Layer 7 of a small transformer language model trained on English Wikipedia (15 layers, counted from 0, width 128).
A neuron adds its activation times its output weights to the MLP's output. To switch it off is to set its activation to zero at one token and run the rest of the model.

Output weights of the MLP neurons that the questions are about. A number n stands for (n - 128) times 0.0057.
n15: 136, 131, 159, 146, 155, 164, 131, 146, 140, 131, 112, 117, 127, 94, 132, 139, 140, 109, 107, 167, 162, 122, 129, 144, 115, 118, 80, 131, 148, 114, 95, 131, 136, 61, 81, 116, 82, 128, 140, 119, 188, 116, 99, 104, 135, 162, 84, 139, 133, 165, 137, 21, 149, 107, 121, 151, 134, 124, 173, 153, 106, 160, 112, 140, 110, 83, 195, 138, 156, 103, 128, 108, 176, 137, 133, 146, 126, 181, 156, 142, 179, 89, 142, 117, 115, 131, 103, 131, 125, 64, 101, 154, 121, 105, 82, 156, 182, 76, 169, 152, 95, 146, 140, 118, 165, 111, 108, 132, 146, 135, 151, 91, 130, 134, 144, 43, 126, 143, 157, 74, 141, 198, 143, 138, 134, 154, 121, 219
n42: 169, 99, 104, 96, 82, 115, 131, 94, 130, 136, 200, 154, 95, 128, 131, 112, 168, 187, 149, 169, 135, 143, 134, 115, 164, 190, 164, 153, 148, 160, 125, 133, 157, 146, 64, 150, 126, 131, 105, 132, 182, 120, 98, 147, 97, 79, 136, 147, 131, 136, 142, 115, 86, 161, 156, 134, 94, 134, 96, 153, 149, 171, 107, 166, 135, 146, 136, 133, 134, 110, 126, 133, 133, 132, 152, 143, 165, 76, 141, 91, 116, 150, 127, 95, 159, 126, 110, 126, 159, 126, 144, 129, 131, 134, 136, 105, 108, 132, 159, 191, 111, 129, 167, 82, 103, 139, 186, 120, 182, 126, 104, 79, 148, 164, 107, 110, 75, 116, 155, 118, 134, 80, 119, 138, 124, 167, 127, 93
n56: 150, 99, 77, 160, 167, 137, 156, 123, 94, 141, 139, 99, 124, 128, 72, 107, 132, 111, 104, 164, 154, 153, 158, 111, 101, 161, 143, 119, 140, 80, 151, 122, 171, 119, 102, 87, 119, 168, 112, 91, 117, 155, 153, 188, 151, 146, 121, 109, 158, 120, 123, 110, 155, 128, 150, 154, 140, 161, 144, 147, 121, 103, 101, 130, 84, 126, 172, 87, 154, 122, 176, 158, 153, 127, 139, 162, 150, 156, 116, 112, 158, 124, 95, 130, 96, 119, 114, 128, 188, 117, 96, 121, 121, 93, 122, 182, 153, 117, 141, 121, 95, 138, 107, 143, 123, 110, 115, 113, 158, 121, 146, 140, 106, 131, 105, 117, 110, 169, 135, 118, 147, 142, 133, 127, 115, 119, 161, 142
n60: 99, 140, 76, 88, 109, 177, 104, 132, 177, 111, 213, 75, 89, 156, 105, 144, 79, 142, 160, 139, 149, 160, 140, 134, 117, 102, 99, 136, 133, 166, 147, 143, 60, 137, 104, 120, 155, 106, 100, 129, 74, 126, 98, 187, 74, 65, 99, 134, 114, 93, 114, 118, 93, 163, 140, 105, 165, 99, 127, 130, 89, 131, 158, 173, 129, 44, 107, 116, 100, 142, 129, 108, 146, 87, 106, 81, 129, 149, 117, 166, 137, 153, 150, 94, 105, 102, 155, 149, 80, 154, 183, 101, 145, 110, 139, 171, 99, 110, 119, 108, 105, 111, 118, 139, 168, 127, 67, 155, 178, 177, 136, 88, 135, 151, 79, 142, 156, 144, 202, 94, 125, 6, 108, 120, 70, 102, 90, 119
n127: 148, 165, 136, 88, 147, 189, 156, 95, 138, 120, 144, 137, 135, 157, 183, 158, 80, 134, 189, 164, 148, 130, 143, 128, 124, 119, 90, 148, 95, 79, 150, 66, 184, 116, 146, 111, 84, 110, 172, 138, 113, 113, 145, 127, 100, 124, 141, 162, 140, 137, 141, 97, 179, 137, 126, 179, 162, 144, 104, 164, 106, 161, 86, 107, 123, 117, 131, 83, 127, 126, 85, 165, 90, 115, 152, 100, 150, 117, 112, 80, 93, 127, 157, 79, 117, 149, 130, 214, 90, 86, 171, 110, 186, 121, 86, 57, 124, 106, 175, 160, 185, 141, 119, 138, 159, 116, 137, 96, 79, 163, 110, 129, 122, 95, 141, 121, 91, 142, 152, 106, 108, 181, 146, 137, 162, 135, 132, 121
n139: 114, 164, 83, 106, 118, 131, 90, 106, 189, 59, 109, 150, 123, 122, 107, 113, 136, 167, 159, 72, 201, 113, 132, 136, 124, 159, 147, 113, 141, 166, 209, 98, 126, 131, 152, 110, 125, 135, 111, 156, 153, 121, 169, 134, 146, 120, 179, 135, 123, 123, 112, 137, 166, 142, 161, 113, 158, 84, 82, 136, 146, 124, 139, 69, 53, 104, 96, 95, 150, 122, 106, 152, 134, 76, 88, 116, 131, 100, 178, 114, 147, 102, 154, 155, 104, 63, 165, 130, 203, 98, 141, 116, 90, 78, 165, 140, 192, 139, 86, 81, 147, 140, 83, 133, 59, 148, 185, 124, 136, 172, 89, 132, 130, 85, 133, 104, 196, 159, 98, 86, 96, 56, 138, 91, 116, 166, 145, 147
n192: 139, 107, 136, 160, 122, 111, 99, 157, 116, 114, 131, 119, 125, 88, 142, 127, 70, 148, 191, 134, 112, 129, 161, 114, 91, 149, 87, 98, 92, 118, 140, 129, 94, 128, 108, 120, 104, 143, 133, 147, 168, 175, 99, 133, 131, 185, 71, 126, 59, 149, 155, 57, 133, 170, 156, 139, 166, 168, 130, 149, 113, 144, 102, 141, 82, 118, 127, 135, 115, 148, 130, 131, 119, 103, 193, 140, 112, 159, 141, 123, 54, 65, 113, 106, 120, 60, 134, 142, 86, 112, 161, 143, 142, 121, 93, 144, 79, 130, 189, 119, 102, 132, 119, 142, 129, 109, 143, 133, 114, 194, 102, 115, 90, 129, 178, 79, 142, 164, 156, 104, 116, 122, 124, 147, 115, 99, 138, 185
n458: 163, 121, 80, 147, 97, 124, 160, 110, 158, 103, 166, 145, 130, 122, 117, 140, 133, 97, 140, 109, 163, 142, 117, 123, 111, 93, 133, 139, 133, 106, 124, 112, 166, 187, 107, 102, 120, 193, 129, 106, 161, 132, 147, 108, 202, 88, 62, 135, 105, 97, 180, 108, 137, 107, 105, 145, 86, 127, 126, 159, 183, 102, 146, 117, 100, 129, 187, 131, 132, 162, 113, 125, 116, 165, 168, 173, 121, 157, 183, 108, 163, 162, 131, 118, 86, 97, 125, 105, 119, 92, 123, 109, 60, 124, 88, 127, 146, 74, 145, 118, 136, 160, 160, 73, 101, 137, 119, 141, 130, 121, 115, 156, 120, 110, 152, 114, 94, 87, 117, 122, 154, 43, 151, 78, 131, 169, 125, 100

Each question names a token from some text and the token that comes next. It shows the activations a of the neurons there, in the order above. A number n stands for (n - 128) times 0.067.

Then comes g, the gradient of the next token's log-probability with respect to the MLP's output, scaled to length 1. A neuron's effect is roughly proportional to its activation times (output weights . g). A number n stands for (n - 128) times 0.0031.

"o", then "od"
a: 135, 128, 127, 127, 128, 128, 171, 126
g: 136, 80, 192, 122, 168, 99, 95, 106, 102, 175, 166, 129, 101, 129, 90, 113, 87, 105, 114, 178, 157, 180, 156, 135, 154, 148, 153, 113, 94, 91, 128, 154, 110, 141, 151, 109, 51, 147, 121, 151, 129, 114, 134, 151, 109, 71, 132, 172, 134, 163, 145, 149, 143, 192, 71, 57, 174, 142, 130, 104, 153, 112, 147, 115, 116, 154, 148, 161, 129, 108, 135, 98, 117, 152, 149, 184, 140, 151, 133, 126, 153, 109, 151, 112, 134, 137, 161, 111, 125, 115, 136, 151, 108, 111, 115, 119, 102, 122, 130, 163, 85, 113, 107, 155, 97, 136, 99, 126, 81, 139, 120, 134, 110, 155, 159, 95, 153, 160, 130, 152, 178, 199, 153, 144, 167, 113, 133, 105
Which two neurons, each switched off alone, lower its probability most, in order? n192, n15

" m", then " and"
a: 128, 127, 149, 126, 126, 128, 128, 128
g: 143, 161, 139, 111, 119, 195, 161, 159, 117, 126, 121, 125, 122, 98, 175, 82, 130, 105, 92, 93, 141, 140, 196, 125, 134, 89, 160, 97, 122, 94, 108, 105, 116, 121, 166, 155, 83, 139, 138, 84, 168, 164, 132, 128, 127, 82, 153, 106, 194, 86, 129, 152, 91, 139, 84, 142, 102, 88, 109, 104, 102, 123, 127, 139, 135, 129, 154, 113, 101, 128, 140, 108, 146, 170, 139, 100, 140, 139, 122, 132, 84, 94, 151, 105, 161, 124, 73, 148, 141, 93, 148, 89, 153, 157, 115, 160, 132, 143, 130, 170, 122, 141, 109, 144, 122, 143, 91, 163, 116, 129, 154, 75, 181, 141, 182, 168, 99, 90, 160, 86, 105, 146, 145, 110, 125, 111, 54, 150
Which neuron, switched off, raises the next token's probability most? n56

"ow", then "."
a: 128, 126, 153, 128, 154, 126, 132, 126
g: 126, 147, 132, 113, 88, 167, 143, 129, 156, 98, 120, 157, 97, 150, 136, 132, 170, 179, 190, 130, 96, 120, 123, 179, 167, 130, 118, 138, 73, 67, 142, 104, 89, 144, 179, 137, 119, 106, 135, 122, 118, 147, 155, 119, 125, 144, 121, 158, 139, 126, 67, 118, 141, 154, 113, 87, 131, 112, 107, 134, 132, 63, 127, 74, 161, 119, 117, 128, 106, 176, 177, 116, 95, 149, 107, 182, 121, 117, 143, 129, 123, 142, 161, 78, 135, 107, 165, 146, 138, 111, 211, 143, 128, 108, 131, 114, 116, 158, 169, 163, 121, 124, 150, 46, 105, 158, 131, 131, 149, 163, 152, 122, 155, 118, 142, 88, 98, 146, 186, 112, 133, 113, 81, 122, 163, 112, 113, 128
Which neuron, switched off, raises the next token's probability most? n56

"ember", then " "
a: 128, 128, 151, 168, 128, 126, 128, 128
g: 147, 79, 116, 156, 92, 113, 126, 121, 123, 106, 190, 143, 110, 118, 112, 110, 87, 115, 172, 89, 129, 197, 109, 173, 125, 146, 103, 189, 118, 163, 134, 148, 124, 93, 118, 112, 194, 123, 110, 131, 115, 149, 118, 69, 157, 124, 117, 157, 120, 126, 164, 143, 196, 148, 133, 74, 159, 137, 146, 95, 111, 154, 127, 142, 117, 108, 156, 114, 109, 99, 155, 138, 129, 114, 167, 102, 134, 161, 140, 50, 129, 138, 118, 38, 89, 111, 180, 94, 136, 166, 131, 152, 162, 128, 159, 153, 92, 105, 134, 157, 137, 116, 119, 103, 170, 151, 101, 143, 154, 115, 106, 115, 149, 118, 101, 136, 132, 166, 96, 159, 152, 107, 136, 152, 112, 157, 153, 115
Which neuron, switched off, lowers the next token's probability most? n60

"ed", then " in"
a: 159, 125, 126, 127, 162, 126, 143, 128
g: 157, 135, 163, 156, 95, 128, 88, 186, 162, 130, 93, 124, 151, 100, 119, 138, 143, 182, 124, 89, 113, 150, 164, 141, 129, 198, 138, 140, 114, 129, 134, 84, 122, 109, 153, 120, 121, 134, 98, 141, 79, 106, 147, 129, 140, 138, 143, 126, 78, 141, 98, 154, 139, 144, 146, 137, 134, 171, 103, 118, 71, 138, 113, 184, 136, 116, 171, 164, 117, 143, 149, 160, 127, 122, 187, 94, 140, 180, 53, 84, 132, 169, 104, 106, 123, 136, 77, 164, 97, 115, 208, 110, 113, 149, 110, 139, 127, 120, 146, 160, 109, 128, 147, 148, 121, 103, 173, 94, 163, 141, 140, 146, 99, 150, 139, 166, 158, 165, 147, 142, 155, 153, 106, 79, 112, 121, 169, 103
Which neuron, switched off, lowers the next token's probability most? n127

"s", then "u"
a: 132, 153, 129, 128, 126, 128, 127, 127
g: 104, 96, 170, 149, 186, 144, 165, 132, 81, 75, 145, 108, 122, 142, 141, 128, 133, 164, 143, 96, 152, 143, 159, 138, 90, 169, 150, 117, 105, 123, 135, 149, 105, 120, 95, 67, 90, 112, 144, 96, 98, 157, 145, 170, 96, 129, 140, 141, 158, 134, 154, 183, 126, 171, 93, 136, 137, 147, 156, 152, 153, 127, 111, 120, 64, 110, 99, 125, 69, 88, 127, 116, 155, 138, 116, 89, 203, 111, 141, 103, 165, 127, 148, 176, 124, 77, 129, 145, 146, 112, 122, 157, 132, 106, 135, 96, 86, 159, 123, 115, 122, 169, 96, 91, 181, 138, 126, 112, 131, 144, 133, 160, 184, 144, 167, 120, 105, 148, 192, 81, 116, 128, 100, 94, 141, 133, 132, 123
Which neuron, switched off, lowers the next token's probability most? n42

" is", then " al"
a: 132, 126, 144, 128, 145, 128, 126, 128
g: 141, 112, 153, 129, 108, 111, 156, 92, 106, 141, 124, 80, 153, 148, 200, 174, 115, 180, 119, 100, 145, 82, 169, 107, 129, 153, 119, 123, 122, 169, 159, 85, 139, 122, 137, 92, 97, 113, 156, 99, 114, 91, 177, 84, 122, 148, 128, 102, 115, 90, 137, 114, 194, 132, 189, 114, 87, 120, 129, 176, 124, 161, 157, 87, 162, 134, 142, 142, 105, 134, 105, 134, 102, 133, 88, 102, 118, 123, 150, 140, 157, 149, 137, 115, 127, 115, 85, 178, 148, 121, 107, 80, 155, 130, 98, 144, 121, 113, 130, 132, 26, 159, 123, 131, 109, 138, 146, 137, 97, 136, 155, 141, 98, 139, 102, 140, 92, 115, 168, 51, 124, 113, 121, 96, 103, 101, 103, 120
Which neuron, switched off, lowers the next token's probability most? n127

"is", then "e"
a: 128, 126, 149, 127, 127, 126, 160, 143
g: 134, 93, 144, 167, 122, 140, 134, 124, 153, 144, 124, 169, 120, 122, 177, 168, 186, 153, 121, 167, 133, 122, 127, 161, 123, 181, 132, 161, 94, 128, 137, 100, 105, 156, 171, 98, 147, 129, 54, 174, 106, 77, 173, 165, 131, 107, 93, 149, 156, 121, 171, 85, 98, 152, 158, 124, 81, 111, 97, 100, 105, 165, 154, 85, 126, 132, 138, 126, 130, 81, 153, 104, 113, 107, 87, 173, 100, 163, 143, 99, 143, 119, 118, 174, 140, 116, 123, 146, 121, 97, 144, 151, 100, 123, 93, 135, 114, 92, 112, 156, 108, 148, 94, 103, 152, 157, 130, 134, 80, 139, 90, 115, 69, 68, 114, 86, 159, 132, 107, 99, 98, 147, 160, 119, 104, 121, 160, 94
Which neuron, switched off, lowers the next token's probability most? n458

" and", then " the"
a: 172, 127, 127, 128, 126, 126, 145, 126
g: 171, 134, 151, 128, 141, 123, 110, 131, 145, 141, 104, 146, 217, 134, 191, 132, 124, 97, 169, 148, 104, 111, 180, 95, 89, 170, 114, 137, 121, 144, 118, 102, 161, 110, 169, 128, 135, 106, 146, 134, 137, 110, 142, 173, 139, 149, 176, 152, 138, 197, 144, 119, 122, 168, 106, 154, 123, 120, 125, 141, 140, 160, 94, 99, 160, 124, 92, 123, 211, 99, 104, 95, 138, 98, 148, 145, 164, 123, 83, 155, 142, 111, 109, 167, 128, 102, 122, 134, 54, 110, 123, 147, 109, 91, 87, 136, 76, 73, 136, 175, 143, 117, 120, 98, 91, 160, 117, 131, 126, 132, 151, 130, 106, 99, 157, 129, 145, 125, 130, 126, 187, 136, 141, 98, 120, 95, 70, 120
Which neuron, switched off, lowers the next token's probability most? n15

"s", then "il"
a: 128, 128, 135, 127, 128, 128, 145, 130
g: 129, 174, 124, 97, 128, 86, 146, 175, 139, 147, 78, 142, 136, 99, 133, 79, 117, 112, 155, 165, 113, 97, 90, 148, 131, 123, 133, 111, 153, 86, 155, 123, 176, 151, 112, 130, 150, 90, 117, 118, 98, 151, 126, 167, 128, 91, 107, 139, 170, 149, 117, 93, 149, 99, 135, 123, 139, 95, 162, 108, 110, 124, 101, 146, 126, 150, 136, 148, 127, 169, 110, 132, 86, 155, 103, 97, 124, 192, 170, 178, 168, 153, 136, 102, 142, 137, 118, 102, 170, 176, 101, 167, 113, 140, 161, 170, 138, 113, 165, 124, 158, 121, 154, 71, 173, 136, 166, 134, 119, 137, 134, 129, 120, 65, 119, 92, 118, 123, 109, 138, 178, 190, 93, 75, 103, 179, 124, 74
Which neuron, switched off, raises the next token's probability most? n192

"ut", then "om"
a: 128, 128, 133, 126, 126, 126, 158, 128
g: 131, 130, 164, 160, 138, 121, 104, 140, 166, 162, 160, 112, 101, 81, 96, 124, 142, 130, 152, 131, 143, 117, 171, 135, 108, 114, 128, 123, 139, 121, 141, 117, 93, 139, 107, 171, 97, 186, 71, 105, 157, 83, 123, 132, 136, 143, 167, 135, 137, 123, 166, 129, 81, 142, 149, 150, 203, 127, 162, 123, 121, 121, 101, 122, 169, 159, 124, 163, 138, 111, 173, 118, 110, 122, 156, 139, 162, 77, 153, 155, 152, 91, 95, 116, 127, 99, 160, 131, 85, 122, 66, 73, 184, 143, 116, 137, 45, 88, 87, 137, 127, 166, 127, 115, 114, 118, 123, 91, 171, 116, 144, 175, 156, 128, 173, 167, 156, 153, 152, 129, 158, 141, 97, 182, 136, 146, 118, 134
Which neuron, switched off, lowers the next token's probability most? n192

" p", then "ers"
a: 127, 156, 128, 128, 126, 128, 125, 128
g: 147, 147, 114, 163, 117, 168, 153, 90, 139, 134, 165, 123, 125, 108, 155, 107, 135, 136, 147, 123, 132, 168, 172, 83, 165, 133, 136, 117, 138, 89, 147, 127, 126, 82, 62, 62, 63, 121, 137, 141, 89, 178, 136, 157, 112, 122, 53, 129, 126, 154, 144, 107, 122, 120, 157, 112, 107, 185, 168, 123, 132, 107, 121, 167, 172, 151, 119, 91, 112, 136, 130, 139, 141, 129, 161, 127, 135, 119, 154, 101, 129, 153, 140, 106, 113, 134, 129, 169, 116, 102, 159, 168, 180, 199, 158, 150, 112, 114, 103, 121, 102, 119, 158, 143, 148, 142, 107, 167, 100, 120, 162, 140, 118, 141, 67, 138, 162, 93, 116, 84, 125, 107, 130, 139, 209, 180, 142, 125
Which neuron, switched off, lowers the next token's probability most? n42

"ed", then " by"
a: 147, 128, 126, 128, 128, 143, 139, 126
g: 96, 151, 81, 115, 106, 119, 142, 120, 82, 134, 119, 116, 88, 107, 119, 117, 126, 167, 69, 185, 210, 117, 127, 159, 157, 96, 100, 95, 143, 150, 189, 126, 133, 155, 116, 105, 137, 140, 172, 115, 100, 140, 81, 140, 98, 98, 145, 132, 110, 96, 102, 150, 124, 127, 91, 177, 134, 122, 100, 112, 146, 139, 177, 164, 77, 91, 146, 121, 118, 144, 117, 176, 148, 117, 112, 118, 139, 157, 136, 145, 185, 164, 115, 102, 84, 142, 145, 147, 96, 157, 124, 164, 87, 107, 213, 164, 181, 154, 120, 94, 103, 137, 146, 110, 93, 150, 100, 123, 152, 141, 167, 138, 146, 142, 131, 136, 132, 122, 106, 161, 109, 111, 170, 110, 82, 107, 140, 129
Which neuron, switched off, lowers the next token's probability most? n139

"7", then " b"
a: 128, 128, 131, 128, 126, 154, 126, 126
g: 133, 136, 129, 105, 142, 149, 155, 136, 139, 158, 96, 132, 97, 126, 93, 162, 124, 100, 123, 196, 126, 151, 134, 136, 118, 134, 137, 157, 162, 128, 138, 117, 158, 50, 99, 121, 97, 110, 158, 182, 159, 116, 185, 109, 167, 123, 92, 115, 109, 166, 165, 172, 191, 114, 152, 116, 111, 128, 161, 176, 90, 138, 102, 107, 141, 142, 98, 138, 103, 146, 146, 88, 146, 106, 88, 140, 141, 137, 133, 126, 176, 69, 91, 151, 167, 83, 173, 106, 150, 168, 97, 139, 136, 101, 162, 112, 163, 162, 123, 146, 104, 169, 140, 153, 61, 138, 103, 162, 78, 139, 116, 94, 79, 101, 125, 108, 171, 142, 133, 116, 114, 112, 105, 111, 127, 105, 130, 97
Which neuron, switched off, lowers the next token's probability most? n139